Layer 3 of a small transformer language model trained on English Wikipedia (9 layers, counted from 0, width 128).
A neuron's activation on a vector x is squared ReLU(weights . x), where the dot is the dot product.

Input weights of the MLP neurons that the questions are about. A number n stands for (n - 500) times 0.0022.
n0: 427,539,486,538,617,362,601,666,449,688,724,475,497,443,469,354,556,374,648,480,383,519,646,286,685,292,566,456,422,610,567,839,708,376,509,327,532,465,442,536,657,488,527,549,516,533,649,448,435,614,396,418,612,681,546,467,606,664,246,627,457,615,589,361,367,418,581,510,555,661,603,497,584,507,409,593,432,388,583,277,363,365,466,367,577,493,464,622,611,503,474,639,378,513,458,493,528,528,595,385,702,412,529,400,530,345,364,440,621,377,670,503,520,421,290,423,630,423,446,435,584,529,507,500,317,611,490,412
n12: 669,520,531,323,594,434,641,568,609,470,553,616,455,126,372,517,379,408,419,726,340,626,598,517,368,609,407,534,572,721,703,366,548,456,644,385,474,351,741,623,586,361,473,381,569,379,555,517,691,335,613,319,445,493,493,460,360,493,589,365,413,563,371,542,453,456,489,762,286,529,503,503,622,593,602,676,643,632,497,533,564,542,500,460,603,446,447,603,297,573,574,430,415,500,559,397,282,438,551,546,477,366,419,550,343,497,532,437,446,467,493,481,490,488,624,472,460,493,622,454,444,454,672,691,487,304,620,456
n29: 616,631,547,334,545,500,633,271,481,564,524,552,587,249,517,466,461,512,547,396,584,506,510,358,609,384,509,500,470,637,470,519,550,509,445,545,622,509,435,653,595,508,525,497,695,435,470,623,312,569,414,543,530,512,660,704,586,351,529,590,411,390,536,674,475,552,601,428,478,658,395,519,512,598,625,665,560,372,441,586,630,570,418,586,480,671,664,257,530,404,494,656,430,415,706,515,548,398,333,777,387,506,512,448,577,422,474,503,307,396,443,462,651,461,519,497,478,416,541,521,529,600,444,648,470,432,733,522
n39: 500,559,363,665,445,625,714,414,525,489,455,485,596,592,651,682,522,463,343,344,369,520,592,406,393,761,528,592,583,640,395,257,388,688,365,656,435,530,646,633,438,542,572,371,603,436,510,297,343,443,564,343,446,279,584,436,626,465,365,600,662,417,462,607,461,443,261,672,281,745,419,511,536,594,579,401,447,406,384,500,473,416,594,348,586,365,266,585,590,397,412,542,589,417,344,542,522,496,466,374,433,558,510,444,634,561,564,465,561,570,529,659,433,580,532,507,415,358,306,441,474,445,486,167,691,390,337,713
n50: 559,484,419,503,517,644,319,466,446,631,425,413,653,414,463,497,325,534,400,514,481,532,552,362,437,532,461,633,494,350,348,358,470,361,340,383,649,563,364,722,314,389,540,539,510,698,378,376,503,345,503,555,602,517,382,298,546,576,630,513,461,410,565,593,335,671,378,624,619,459,701,510,543,539,543,758,442,546,655,520,617,555,466,642,284,606,510,329,316,424,589,490,537,633,584,543,323,476,541,572,425,452,426,602,579,640,359,549,513,428,567,544,477,491,762,497,467,454,342,384,627,222,510,591,589,640,395,335
n100: 703,735,334,421,532,554,456,454,641,466,507,369,510,500,577,191,489,533,549,280,460,390,651,567,381,576,411,375,466,448,640,447,525,688,426,473,483,317,473,507,323,325,609,609,490,445,547,395,410,533,404,541,290,479,462,645,651,524,463,462,624,439,537,601,497,445,368,532,368,553,431,493,535,596,458,508,481,701,341,486,467,314,330,431,500,775,565,324,558,752,510,617,563,520,507,692,418,432,461,486,311,541,278,574,611,714,559,311,479,538,387,361,545,528,573,601,645,347,279,463,558,466,692,279,480,486,751,465
n128: 490,351,714,564,588,303,510,540,523,402,338,476,370,615,540,510,698,463,566,487,634,592,353,624,523,513,549,543,452,534,550,298,611,487,308,481,519,174,381,500,228,423,357,574,618,703,583,527,411,542,341,448,683,457,529,487,611,507,545,500,304,497,481,618,676,398,566,527,480,535,291,533,440,630,566,639,439,506,386,592,516,388,410,562,587,556,587,384,567,503,472,614,466,407,449,662,527,497,569,167,516,363,404,313,493,742,534,533,384,480,376,531,385,420,536,503,624,490,603,426,518,612,331,564,456,398,386,507
n199: 500,698,537,701,524,575,506,416,430,431,523,223,653,450,475,252,312,397,557,490,545,475,490,453,440,509,595,394,737,556,377,493,389,282,574,736,434,332,342,461,378,446,340,364,545,632,381,538,589,616,389,442,396,523,582,395,369,391,633,533,579,614,698,574,493,550,507,457,198,579,385,783,600,585,513,566,442,468,244,500,742,633,466,404,490,570,455,652,600,455,494,311,595,539,690,441,541,520,428,565,457,449,535,540,418,407,509,536,470,588,456,566,549,428,507,328,477,619,380,571,457,465,434,484,443,513,366,510
n202: 611,662,466,330,636,599,479,556,616,562,496,315,245,607,377,467,434,594,563,305,657,461,645,660,566,584,584,452,329,421,641,365,444,423,510,385,461,590,507,518,331,364,600,468,703,570,653,416,419,512,405,464,577,566,496,599,740,412,543,467,671,633,702,625,307,510,349,448,372,447,540,493,592,467,811,402,391,659,562,610,510,519,519,683,253,577,576,465,507,378,444,511,481,629,561,554,341,455,653,673,609,367,578,490,467,556,278,529,976,427,261,521,346,510,401,454,526,452,452,657,569,296,367,676,433,603,564,556
n253: 453,387,391,321,392,500,629,630,394,438,387,332,594,378,316,497,636,523,532,422,527,196,464,546,409,347,607,479,473,490,640,646,436,570,339,616,380,415,590,521,319,334,486,691,378,337,500,366,430,459,521,531,623,360,372,476,620,663,456,497,448,451,667,443,569,529,526,630,575,433,455,684,395,332,784,748,513,548,317,275,457,353,319,451,511,626,346,410,419,284,407,510,470,442,554,648,361,486,668,562,497,610,517,604,365,553,480,249,462,528,662,675,524,384,545,703,407,510,570,381,487,483,343,486,377,517,358,539
n271: 391,447,523,336,471,434,556,648,465,535,625,623,365,538,382,572,410,467,353,435,747,491,576,316,644,515,425,643,592,506,403,224,571,796,532,404,576,536,500,487,308,603,461,697,528,389,549,649,509,524,404,609,500,494,343,389,399,494,634,567,554,633,407,482,472,744,497,503,334,488,437,424,481,384,586,571,311,425,468,604,415,497,377,367,724,589,528,588,478,490,558,415,566,475,519,487,471,277,759,625,346,523,448,612,484,375,575,415,503,557,497,554,351,466,532,487,421,424,471,463,456,413,350,497,445,446,435,707
n275: 282,598,563,587,647,490,424,563,566,626,549,712,461,534,344,472,589,503,491,601,533,503,435,279,453,598,334,397,482,532,521,398,481,603,359,515,679,509,530,666,452,587,591,683,612,333,596,490,563,434,511,485,420,684,472,705,654,382,493,494,448,610,265,452,410,465,756,481,573,422,528,268,531,509,428,645,411,335,457,392,589,375,601,509,611,469,546,491,500,564,545,598,454,397,348,518,398,320,429,445,411,379,615,546,432,748,479,549,537,509,626,393,485,534,708,422,633,425,714,521,491,479,544,421,449,438,465,513
n324: 387,476,689,404,411,430,370,607,462,488,561,464,387,475,744,549,431,567,341,506,401,428,391,632,703,482,580,286,626,520,485,589,484,534,494,549,545,611,459,555,490,556,469,412,365,509,253,607,383,592,425,467,562,612,417,494,408,553,497,481,417,543,533,617,438,413,405,484,541,551,519,497,431,775,566,207,627,482,519,586,627,580,389,540,526,702,631,461,636,596,509,479,487,473,373,561,634,404,374,558,696,452,569,483,429,653,477,488,481,611,513,597,658,264,494,584,321,581,629,554,674,527,612,367,518,553,506,661
n334: 383,452,507,632,534,517,670,550,543,721,351,531,510,335,579,282,562,742,497,658,494,326,415,370,467,440,536,454,608,729,538,342,379,619,546,339,513,506,522,448,587,479,573,490,366,497,474,610,541,651,511,345,456,543,360,421,419,602,618,510,660,338,606,468,487,556,590,347,652,686,529,661,480,354,384,763,653,523,422,199,431,398,446,559,306,437,603,450,497,558,453,630,574,477,465,562,601,476,625,561,448,553,602,549,546,510,661,516,602,565,450,522,438,640,474,366,467,654,510,423,405,516,586,240,399,434,718,440
n337: 372,584,500,591,451,510,549,561,545,416,466,556,412,620,436,472,676,562,417,580,607,788,493,542,500,759,456,547,500,544,355,403,352,497,523,574,500,426,283,534,448,628,503,478,518,271,650,493,464,470,544,466,255,503,678,390,434,513,317,569,519,641,574,491,494,447,400,529,419,470,497,541,544,606,411,486,380,590,475,622,623,474,468,594,616,513,571,349,515,346,530,466,508,491,552,410,740,523,324,574,669,509,488,400,676,436,509,388,639,656,465,674,368,563,440,533,305,720,529,460,644,279,497,457,706,573,577,513
n402: 497,642,264,409,581,510,616,475,462,407,512,484,334,349,337,509,609,373,525,436,457,551,705,436,377,512,491,547,597,597,632,603,503,651,468,623,554,385,383,404,542,472,560,568,610,459,515,477,340,604,535,429,683,390,475,525,429,657,444,365,291,415,432,448,519,509,606,497,377,352,344,506,468,562,291,503,401,158,481,503,479,526,423,184,384,648,546,536,509,568,518,478,664,442,574,494,510,451,491,497,609,486,622,386,287,589,429,612,535,388,573,336,541,580,484,441,494,440,341,439,567,436,374,629,404,368,605,551
n461: 422,463,363,737,284,315,520,527,363,544,517,418,480,436,622,383,471,331,247,555,641,409,398,662,520,571,530,446,418,627,562,375,569,585,522,536,461,653,442,580,382,500,391,241,447,716,566,521,529,695,541,337,636,371,520,500,544,486,450,493,345,683,404,415,655,338,614,466,507,334,631,500,377,443,490,406,535,311,672,507,452,434,507,395,464,541,380,714,474,542,329,620,368,328,609,677,542,388,516,517,493,424,425,453,598,524,334,513,483,591,699,432,608,488,767,504,473,233,527,378,494,444,483,666,416,456,424,662
n489: 763,519,430,672,517,615,503,517,450,303,548,507,462,438,379,400,255,710,395,557,345,478,419,341,415,503,287,487,528,654,500,563,740,539,688,503,400,377,541,458,403,462,609,503,529,425,639,660,717,517,520,532,635,667,659,533,490,503,448,402,461,467,359,481,471,497,486,454,470,560,422,305,250,394,586,427,482,522,299,409,503,783,467,536,565,438,346,500,249,551,609,406,645,708,545,584,450,460,342,433,439,503,528,479,575,513,395,448,549,500,646,385,415,512,474,626,682,529,530,395,585,535,589,446,350,366,523,566

Each question shows a token from some text and the vector x that enters the MLP there. A number n stands for (n - 500) times 0.008.

"ur": 509,496,539,559,322,618,487,549,411,419,457,397,436,632,565,493,476,507,416,387,423,487,430,625,521,441,507,399,265,87,359,594,424,430,602,410,489,680,436,420,446,589,452,485,302,523,397,435,618,415,615,484,552,446,472,448,566,261,463,486,493,502,336,659,459,382,601,525,445,415,695,537,401,534,440,468,526,628,484,464,436,580,622,365,504,413,393,297,489,448,400,452,615,444,458,470,468,548,509,491,482,524,407,398,471,393,603,695,461,451,603,394,438,749,505,395,486,580,458,641,389,511,511,569,428,607,465,520
Which two neurons fire most, strongest first? n461, n50

"ag": 582,611,394,560,437,544,392,471,646,464,424,371,398,465,823,533,580,446,499,411,389,406,512,531,470,398,355,484,460,347,406,609,430,486,517,514,299,633,520,455,489,739,561,530,535,474,254,529,506,469,633,282,488,357,453,554,474,339,497,448,436,524,396,573,437,362,619,505,558,422,501,519,478,530,543,516,612,586,580,392,406,485,540,416,464,445,529,352,590,544,386,483,588,275,408,307,419,525,409,503,500,412,298,288,538,505,660,602,436,475,336,490,442,609,512,439,579,676,425,611,393,606,311,495,599,611,470,523
Which two neurons fire most, strongest first? n39, n324

"d": 525,504,424,505,568,553,554,430,538,474,530,466,388,470,663,429,469,363,521,313,248,498,476,636,535,360,431,550,388,292,537,620,327,525,611,474,262,585,451,384,542,631,539,548,511,460,376,494,517,400,855,364,483,572,460,547,504,301,499,551,432,548,495,578,306,342,470,505,539,481,546,484,504,553,642,576,484,675,542,512,466,552,497,407,480,583,376,392,455,430,474,490,685,363,523,536,492,487,545,470,483,335,452,358,548,466,573,575,505,475,244,403,595,662,472,444,564,583,499,490,423,689,418,418,271,682,518,444
Which of these neurons fires most? n202

" as": 679,445,339,395,486,531,433,591,440,527,573,660,467,489,674,414,561,480,441,530,385,535,455,585,531,259,405,578,573,344,367,523,324,583,642,555,465,696,475,405,483,592,525,604,604,456,458,376,511,444,774,396,551,467,471,447,485,387,474,421,543,652,384,625,409,512,680,450,459,429,476,440,472,573,626,532,560,645,515,475,445,508,586,504,609,470,587,283,491,447,433,570,774,452,431,317,549,470,397,480,506,368,352,342,499,382,518,594,439,408,387,437,468,539,525,428,493,551,518,612,432,630,449,405,365,533,576,432
Which of these neurons fires most? n29

" W": 521,415,448,484,500,570,440,502,442,521,528,508,470,553,684,493,534,434,421,350,435,437,442,515,481,371,385,410,527,413,408,551,439,530,684,514,443,580,479,417,445,721,517,676,557,425,409,543,482,392,664,354,520,505,480,520,588,323,536,394,508,687,403,518,378,454,593,438,512,378,566,395,525,629,518,643,548,463,554,598,476,526,555,421,586,462,508,393,507,372,406,502,766,490,491,406,533,490,504,418,434,417,390,264,493,490,639,637,506,399,518,352,500,644,557,336,463,503,569,493,447,479,516,436,481,637,476,411
The most active neuron and its activation: n275, at about 11

"ch": 515,504,504,438,491,670,588,507,476,395,570,564,510,528,655,489,570,285,512,339,187,480,466,552,464,365,534,398,468,375,530,615,481,425,632,482,262,484,518,233,482,627,518,609,490,465,124,511,503,409,681,324,599,471,448,447,518,499,494,454,480,623,343,561,405,504,531,497,554,364,553,473,522,477,565,526,493,659,515,503,411,526,433,390,521,480,374,342,504,545,318,490,755,379,432,370,581,518,395,524,495,402,328,332,428,521,607,576,433,568,384,420,474,607,511,424,585,757,500,464,416,663,522,468,383,582,433,478
Which of these neurons fires most? n324

"ot": 499,435,440,538,402,535,364,497,582,503,481,580,376,579,677,607,518,417,457,359,233,562,320,547,615,323,478,477,502,378,402,548,419,488,588,503,460,589,508,392,603,578,499,583,439,539,442,527,514,403,730,330,577,435,495,493,564,299,569,454,435,533,285,499,628,229,525,468,462,491,557,458,437,560,556,634,545,545,505,501,415,467,537,487,582,528,481,555,544,348,362,551,721,408,453,408,540,481,415,394,535,451,286,293,490,468,644,631,568,477,382,443,461,517,491,391,571,515,521,493,487,510,550,504,554,448,407,248
The most active neuron and its activation: n128, at about 4.3

"ul": 496,404,554,379,455,433,536,470,405,498,451,447,445,501,690,603,548,431,568,386,433,463,492,642,522,384,454,410,445,456,422,502,432,544,618,543,389,526,436,490,362,554,513,641,548,614,171,545,462,366,845,329,579,529,499,499,501,429,539,393,477,524,355,498,479,427,683,550,519,295,663,521,429,417,439,587,560,659,452,381,501,487,575,474,636,500,473,133,498,489,423,544,527,380,422,479,571,425,471,491,602,379,370,439,562,480,601,539,511,476,367,498,520,622,496,512,456,568,548,520,464,511,328,455,392,526,363,325
Which of these neurons fires most? n128

"in": 428,500,436,532,462,531,457,514,496,486,527,425,400,494,733,432,578,424,481,428,344,528,397,565,487,458,549,515,464,398,407,520,347,545,624,540,215,571,455,340,547,597,520,581,507,586,304,412,432,393,694,384,449,495,482,509,492,397,476,522,438,618,318,655,414,490,609,449,493,453,574,541,570,503,612,579,584,637,529,451,417,577,616,400,590,515,338,393,573,383,349,401,771,439,525,422,495,421,323,388,538,351,245,320,506,426,659,585,459,453,406,469,442,597,472,429,554,742,492,529,473,665,463,455,454,672,470,460
Which two neurons fire most, strongest first? n199, n39

",": 556,410,441,440,519,567,515,531,486,443,449,547,484,460,615,489,529,365,519,374,286,493,446,621,526,330,404,490,437,396,515,525,423,526,536,449,338,656,480,400,555,627,539,575,609,477,423,392,462,472,793,446,528,431,407,454,500,468,529,487,363,731,440,516,390,452,580,481,442,393,515,432,416,646,571,533,581,750,508,580,421,516,581,419,489,399,386,430,484,508,473,547,802,430,440,419,473,538,423,437,535,420,307,431,469,472,721,512,505,443,476,324,511,614,604,377,548,500,537,515,320,540,478,447,366,561,436,415
The most active neuron and its activation: n12, at about 3.6

"o": 523,400,457,416,456,617,478,415,387,554,488,520,428,543,590,514,466,434,387,408,563,514,536,593,554,322,343,431,395,331,503,511,309,452,630,483,405,620,466,469,582,679,531,562,534,503,373,517,532,456,658,434,642,469,479,495,471,399,508,462,506,628,425,535,447,503,554,557,512,469,516,523,584,514,592,555,554,618,597,542,391,485,628,421,574,487,355,356,522,324,432,496,924,453,506,453,466,487,553,460,445,487,371,416,494,370,696,613,537,530,506,392,403,568,484,389,618,618,501,542,464,548,466,507,509,621,425,369
Which two neurons fire most, strongest first? n271, n202

"ak": 639,501,511,406,519,505,520,457,532,467,520,505,479,525,411,485,535,482,524,297,364,452,492,506,592,312,367,484,358,439,399,509,361,442,674,485,265,712,548,550,494,686,566,652,544,520,329,407,537,402,648,535,483,403,450,463,572,326,608,465,417,590,469,448,399,389,728,400,503,448,511,520,574,620,560,508,574,666,570,397,447,506,671,463,693,548,621,390,487,354,459,516,649,480,411,390,494,465,506,435,518,427,341,310,467,397,568,683,579,511,466,470,518,632,448,411,541,575,483,530,529,541,413,524,468,594,550,312
The most active neuron and its activation: n202, at about 3.8

"S": 509,416,354,466,455,492,477,502,447,455,428,460,439,515,673,543,526,421,521,362,376,529,411,626,432,293,498,447,525,310,463,507,331,570,531,505,436,542,496,355,525,586,504,633,527,448,270,495,421,395,654,280,577,516,421,459,500,282,522,511,498,567,498,577,557,372,550,549,525,422,650,363,454,488,522,566,558,650,600,439,442,555,522,483,510,440,454,331,417,452,433,532,721,459,463,405,490,516,469,461,514,411,430,338,500,399,593,619,469,444,406,180,557,560,515,347,506,507,373,552,492,602,447,493,463,630,502,481
Which of these neurons fires most? n402

"ong": 632,432,344,427,444,501,567,377,498,567,496,531,490,501,578,497,529,532,402,332,241,571,416,617,594,306,472,498,478,465,399,575,450,467,712,525,448,619,418,441,605,676,640,589,488,501,312,505,495,390,796,391,458,456,610,569,463,275,524,372,441,662,419,432,553,424,591,433,499,388,547,480,439,508,590,555,588,754,558,549,479,480,526,413,515,589,516,525,538,509,505,491,648,390,593,279,433,456,460,385,487,429,445,492,475,485,669,541,426,424,463,503,455,729,462,390,416,643,589,445,520,601,387,405,381,589,526,414
The most active neuron and its activation: n12, at about 1.1

"ing": 527,445,473,440,508,495,379,428,579,506,589,464,345,437,645,488,595,489,588,418,252,488,455,548,522,345,466,596,429,275,463,644,413,531,618,430,400,649,507,285,582,594,457,579,539,529,416,478,556,360,810,290,594,468,397,501,465,367,510,513,445,576,403,637,376,483,564,466,414,488,386,464,548,498,528,614,429,800,592,418,517,539,522,477,620,505,469,347,545,426,467,500,734,431,545,484,468,506,363,374,508,428,462,444,558,481,597,555,539,447,326,415,542,665,476,399,416,681,479,474,432,575,451,272,399,513,475,391
Which of these neurons fires most? n334

"id": 554,499,488,537,564,561,502,507,425,651,486,358,312,482,359,553,479,434,486,486,449,571,418,441,508,345,319,514,484,538,432,559,303,494,756,481,363,570,487,539,541,586,536,514,513,479,260,542,526,401,726,328,354,529,459,509,407,373,533,486,390,528,410,597,496,396,639,479,482,405,568,557,450,523,478,602,557,611,518,444,412,528,502,445,617,618,592,447,454,452,373,456,630,490,393,505,419,514,430,504,523,439,142,362,582,331,644,700,507,390,455,458,526,718,438,484,514,662,382,541,362,502,433,583,404,579,496,416
Which three neurons fire most, strongest first? n12, n334, n199

"4": 556,447,443,432,456,646,456,479,444,420,515,542,420,469,714,562,522,481,607,382,409,477,504,537,510,384,393,377,445,418,452,641,473,571,677,576,523,519,433,455,558,561,512,609,499,533,400,361,624,453,730,402,539,512,404,449,449,424,494,455,529,611,474,570,445,506,602,508,442,539,387,430,401,460,654,553,535,636,513,476,383,549,602,485,544,545,399,456,462,366,604,500,839,381,487,363,560,457,490,423,535,470,224,447,484,537,733,683,471,536,465,328,492,656,501,407,544,489,481,564,516,654,483,515,344,648,445,352
Which of these neurons fires most? n489

"i": 620,486,396,530,570,491,426,552,504,468,541,409,455,464,650,475,510,422,514,511,281,408,452,579,484,303,395,572,420,282,354,548,391,620,642,477,323,510,465,403,617,624,526,565,593,501,359,447,599,450,727,457,549,511,523,587,452,332,556,445,462,578,457,534,410,417,490,589,478,411,537,459,552,505,499,565,645,646,559,499,435,507,579,498,626,513,510,415,501,482,542,459,873,337,438,410,425,496,510,407,449,514,352,310,566,477,639,399,495,476,301,378,486,602,438,496,604,586,474,513,441,586,438,405,432,739,458,375
Which two neurons fire most, strongest first? n100, n489

"e": 556,472,543,459,522,529,446,448,477,419,512,370,350,491,620,481,497,504,435,413,246,422,552,465,451,335,377,562,443,294,479,627,406,565,574,396,404,556,420,259,554,605,517,577,603,509,251,471,561,461,714,444,600,436,400,493,394,445,568,535,384,590,401,568,368,398,591,495,528,545,436,405,441,517,486,557,524,661,467,554,505,525,446,417,600,563,474,297,462,392,396,446,776,292,476,293,489,459,512,328,468,406,293,461,490,428,625,660,483,492,371,412,456,631,504,443,592,626,448,591,443,467,430,402,409,611,456,345
Which of these neurons fires most? n402

"B": 493,289,408,407,368,590,395,396,487,466,357,449,541,466,729,484,587,573,497,374,388,492,474,508,536,260,517,493,484,306,463,656,392,602,762,519,454,685,450,482,367,530,461,640,530,539,395,477,397,495,722,344,646,514,466,555,526,252,532,515,472,651,545,505,539,389,593,418,550,489,588,356,384,567,472,488,619,626,665,422,505,466,523,479,573,458,502,365,437,444,462,463,721,368,457,427,451,515,530,536,483,389,404,363,481,446,594,480,450,415,499,446,552,573,445,422,510,537,428,525,429,677,432,449,481,647,464,478
The most active neuron and its activation: n324, at about 2.7

" E": 558,387,512,379,575,608,451,480,441,413,500,522,471,556,708,503,521,462,386,415,383,419,472,594,474,419,367,449,550,345,424,623,378,566,660,511,409,670,440,335,474,667,634,635,574,468,364,455,558,371,735,393,552,557,526,479,540,353,509,461,523,618,418,622,553,553,569,442,466,382,657,402,520,528,497,654,548,618,569,527,483,582,499,434,533,477,496,381,492,499,406,460,716,464,540,304,516,548,548,480,468,492,289,293,496,473,617,572,517,450,502,416,417,615,542,382,505,493,567,516,384,453,394,336,415,651,400,444
Which two neurons fire most, strongest first? n50, n271

"el": 534,385,383,474,374,524,509,431,328,543,484,474,558,603,596,460,634,377,517,320,455,482,428,523,554,400,474,425,438,535,446,500,401,472,672,485,548,702,509,344,542,633,576,513,487,494,388,466,491,472,896,454,480,421,424,480,425,380,544,511,348,523,519,523,454,469,613,508,431,474,673,436,489,554,446,666,590,593,418,527,460,569,692,442,574,470,315,450,490,404,464,472,640,329,520,452,546,508,442,508,522,526,209,393,406,375,708,564,521,538,459,514,479,651,421,409,506,711,425,472,369,554,467,522,321,558,516,441
Which of these neurons fires most? n334

"em": 512,562,362,492,473,492,347,569,442,538,588,398,454,548,767,389,498,474,466,505,230,484,503,518,570,408,412,435,580,325,364,580,303,523,581,421,351,621,388,375,608,623,590,545,543,510,426,480,547,403,643,442,432,535,474,526,424,366,522,519,447,500,490,602,338,348,571,537,492,358,542,535,482,459,574,528,531,610,503,591,468,593,484,406,515,457,400,295,444,480,415,507,759,364,434,431,505,499,430,484,517,414,260,445,453,430,714,594,391,469,423,433,452,677,467,345,599,585,509,456,378,531,546,463,501,751,511,391
Which two neurons fire most, strongest first? n100, n199

" ": 548,422,484,449,530,617,438,449,418,429,452,498,453,436,712,504,562,433,533,391,358,546,463,625,548,328,324,455,465,318,519,558,361,575,593,420,431,563,354,512,563,732,480,640,563,437,438,435,539,487,739,422,555,500,462,488,527,433,554,506,482,665,453,583,514,400,642,517,499,483,588,464,541,576,542,583,591,564,524,435,480,496,541,444,569,447,421,451,483,523,354,511,911,476,495,333,483,499,476,446,522,561,333,322,484,399,598,589,457,533,482,456,461,601,465,378,485,554,466,559,374,575,490,438,369,566,478,402
The most active neuron and its activation: n402, at about 0.012

" a": 609,398,513,424,464,518,557,511,447,538,535,550,522,507,629,562,448,496,467,321,550,520,428,500,548,389,394,501,426,464,455,593,382,580,619,581,497,674,421,408,395,522,482,606,528,450,370,463,565,406,747,375,554,530,504,478,475,450,483,531,471,604,391,485,398,432,636,470,435,465,518,480,462,594,626,567,505,686,610,533,402,529,573,501,592,507,456,336,563,457,398,556,834,474,443,310,393,559,410,476,411,533,347,276,536,388,632,518,384,509,378,456,401,732,612,406,515,658,482,555,380,500,467,527,530,618,407,471
Which three neurons fire most, strongest first? n271, n337, n39

"n": 493,407,488,461,491,536,538,528,416,442,450,639,452,496,765,509,580,381,502,497,396,398,479,506,527,312,486,402,519,546,403,615,377,516,627,535,391,692,484,356,577,621,557,542,533,448,393,430,499,338,669,487,676,434,462,518,503,341,536,492,397,643,452,436,531,361,580,466,476,420,641,432,587,524,536,592,577,657,523,476,314,472,545,439,536,487,407,376,620,382,379,472,712,418,569,339,491,341,429,515,522,378,392,359,450,482,659,451,399,381,439,423,446,710,463,391,415,551,487,530,506,458,466,489,342,759,484,452
Which of these neurons fires most? n0

" S": 521,350,412,460,509,596,470,462,400,463,531,544,463,526,618,554,502,341,499,375,419,371,427,546,525,290,386,425,473,257,341,548,316,546,622,472,456,628,510,376,401,636,570,595,537,396,353,474,467,421,577,434,438,484,529,425,519,409,564,450,503,587,496,633,415,407,647,422,463,427,589,481,528,536,600,688,623,512,553,446,495,492,512,510,574,512,544,422,480,455,432,510,674,397,502,334,478,539,439,469,484,562,303,302,508,365,562,583,480,477,448,309,556,670,548,332,512,607,470,548,465,528,523,510,510,586,456,449
Which of these neurons fires most? n29

"os": 549,399,339,485,543,513,357,535,599,469,522,476,466,471,624,464,421,334,513,411,220,486,489,519,487,312,394,503,488,321,385,487,296,606,584,523,383,552,446,439,501,621,584,522,551,426,491,538,566,385,796,407,457,514,503,444,504,375,528,516,424,591,365,599,459,399,531,436,514,386,620,506,578,389,656,597,580,609,572,531,431,510,541,452,560,486,521,245,533,495,373,445,713,413,531,214,418,384,459,544,486,356,393,407,530,473,675,587,553,517,360,364,587,551,473,396,569,564,568,557,395,537,427,524,436,530,401,520
Which of these neurons fires most? n12

"g": 549,557,456,487,582,657,498,529,641,475,418,456,443,490,746,481,480,324,463,392,344,461,478,626,432,394,451,553,387,215,387,599,334,498,706,468,153,527,496,238,467,775,437,598,538,491,447,579,559,414,676,309,521,554,466,603,491,300,576,521,502,595,462,542,468,394,616,550,493,429,347,467,518,523,556,549,520,575,441,448,482,488,603,387,570,525,329,383,474,531,595,501,721,497,394,456,505,521,443,526,433,425,378,422,501,424,574,516,394,483,323,503,447,545,513,483,479,636,425,559,302,605,504,410,481,610,408,421
The most active neuron and its activation: n199, at about 5

"ed": 571,492,497,520,484,553,436,491,512,443,534,430,352,422,690,481,527,494,579,504,179,468,416,570,522,411,385,472,386,419,453,652,427,492,666,510,424,575,424,441,422,717,681,571,600,481,454,506,513,396,736,261,632,542,360,515,472,464,513,463,332,477,440,549,287,392,601,483,426,456,469,432,435,534,523,569,545,679,609,500,487,589,536,538,545,486,372,336,470,406,379,441,787,442,583,432,482,524,380,388,520,383,356,336,553,441,565,601,503,542,400,410,481,694,420,468,502,670,503,553,447,610,496,452,334,592,517,458
Which of these neurons fires most? n489

" w": 552,388,435,500,526,656,400,567,460,575,486,467,449,491,600,521,462,484,481,438,421,534,463,544,550,344,366,423,464,332,447,508,403,518,645,424,459,655,422,480,416,623,504,664,626,430,340,508,553,447,724,433,482,548,428,557,565,410,535,462,542,650,460,460,356,389,613,434,528,435,570,418,510,630,549,603,485,533,568,544,419,541,574,454,582,470,489,367,512,375,443,492,814,426,394,416,441,469,393,368,444,355,413,253,523,477,636,619,416,534,450,454,510,611,659,397,525,531,603,577,440,570,461,511,510,584,482,351
The most active neuron and its activation: n275, at about 15

"l": 505,344,564,497,501,493,496,398,441,563,393,473,474,430,644,471,575,289,529,387,168,478,473,608,523,394,435,458,516,230,480,574,346,570,620,514,385,465,536,217,579,685,411,580,555,499,464,535,565,454,714,359,589,487,470,590,497,332,566,512,443,524,428,610,455,399,469,517,557,401,597,554,459,589,552,579,571,740,499,509,440,496,581,505,523,447,379,375,518,462,402,565,658,398,502,521,573,395,505,463,442,364,235,329,448,448,628,602,437,383,285,486,475,575,512,410,490,643,578,519,491,619,386,507,262,626,469,420
The most active neuron and its activation: n128, at about 6.3

"er": 475,435,586,453,539,460,435,521,443,403,431,368,369,509,638,554,612,527,478,468,329,531,455,602,441,478,432,477,336,269,486,595,393,494,618,454,337,482,445,306,554,618,521,519,525,513,414,520,584,348,817,271,539,424,403,449,500,308,561,506,386,546,448,500,445,507,619,477,402,431,474,510,583,502,532,547,637,431,596,472,491,426,447,409,456,482,313,331,476,388,346,489,714,395,326,422,515,484,498,433,488,443,370,346,480,444,683,515,531,347,389,373,472,608,583,439,580,545,533,580,273,510,467,481,366,673,507,350
The most active neuron and its activation: n128, at about 1.2

"==\n": 580,373,522,572,530,543,404,585,463,623,476,613,467,485,615,521,572,437,493,413,379,464,485,526,480,301,352,465,373,301,387,648,388,573,602,556,363,587,469,561,399,622,559,567,661,517,430,501,557,436,658,417,563,566,476,552,525,459,589,434,511,557,501,552,292,471,606,369,470,506,528,516,493,537,610,560,493,521,545,384,417,473,525,486,598,404,500,497,390,512,471,582,766,401,522,427,428,436,556,476,566,489,262,364,442,373,564,372,434,496,517,245,388,693,484,400,523,553,516,576,425,535,381,466,513,445,474,447
Which of these neurons fires most? n275

" v": 591,478,481,452,550,597,490,536,429,490,622,536,529,483,660,544,515,476,570,464,451,562,429,497,515,441,374,485,640,370,483,581,382,584,572,547,436,625,515,453,439,553,548,526,602,492,388,480,447,380,718,383,669,441,538,592,668,364,530,546,490,711,382,523,462,350,622,417,494,370,527,467,478,529,647,574,537,637,504,582,413,480,538,328,593,435,501,376,477,472,360,504,810,485,450,439,516,477,600,618,518,447,315,255,350,446,557,634,530,542,484,474,535,615,511,403,485,638,571,592,417,521,505,567,412,593,481,394
Which three neurons fire most, strongest first? n202, n275, n402

"im": 526,535,468,446,465,425,447,592,483,505,562,512,503,510,593,357,468,494,579,440,375,515,483,404,584,420,352,469,479,331,505,593,375,556,651,484,326,566,453,365,594,755,563,560,480,467,353,456,504,567,827,315,513,449,444,461,549,296,555,478,491,495,412,575,379,323,577,477,527,476,528,473,569,473,630,529,606,638,614,586,446,645,562,454,598,496,587,387,504,464,479,475,673,321,492,522,504,413,415,349,498,306,383,303,479,419,591,651,491,471,446,393,438,718,508,402,529,635,420,486,439,574,475,478,421,653,394,264
Which of these neurons fires most? n0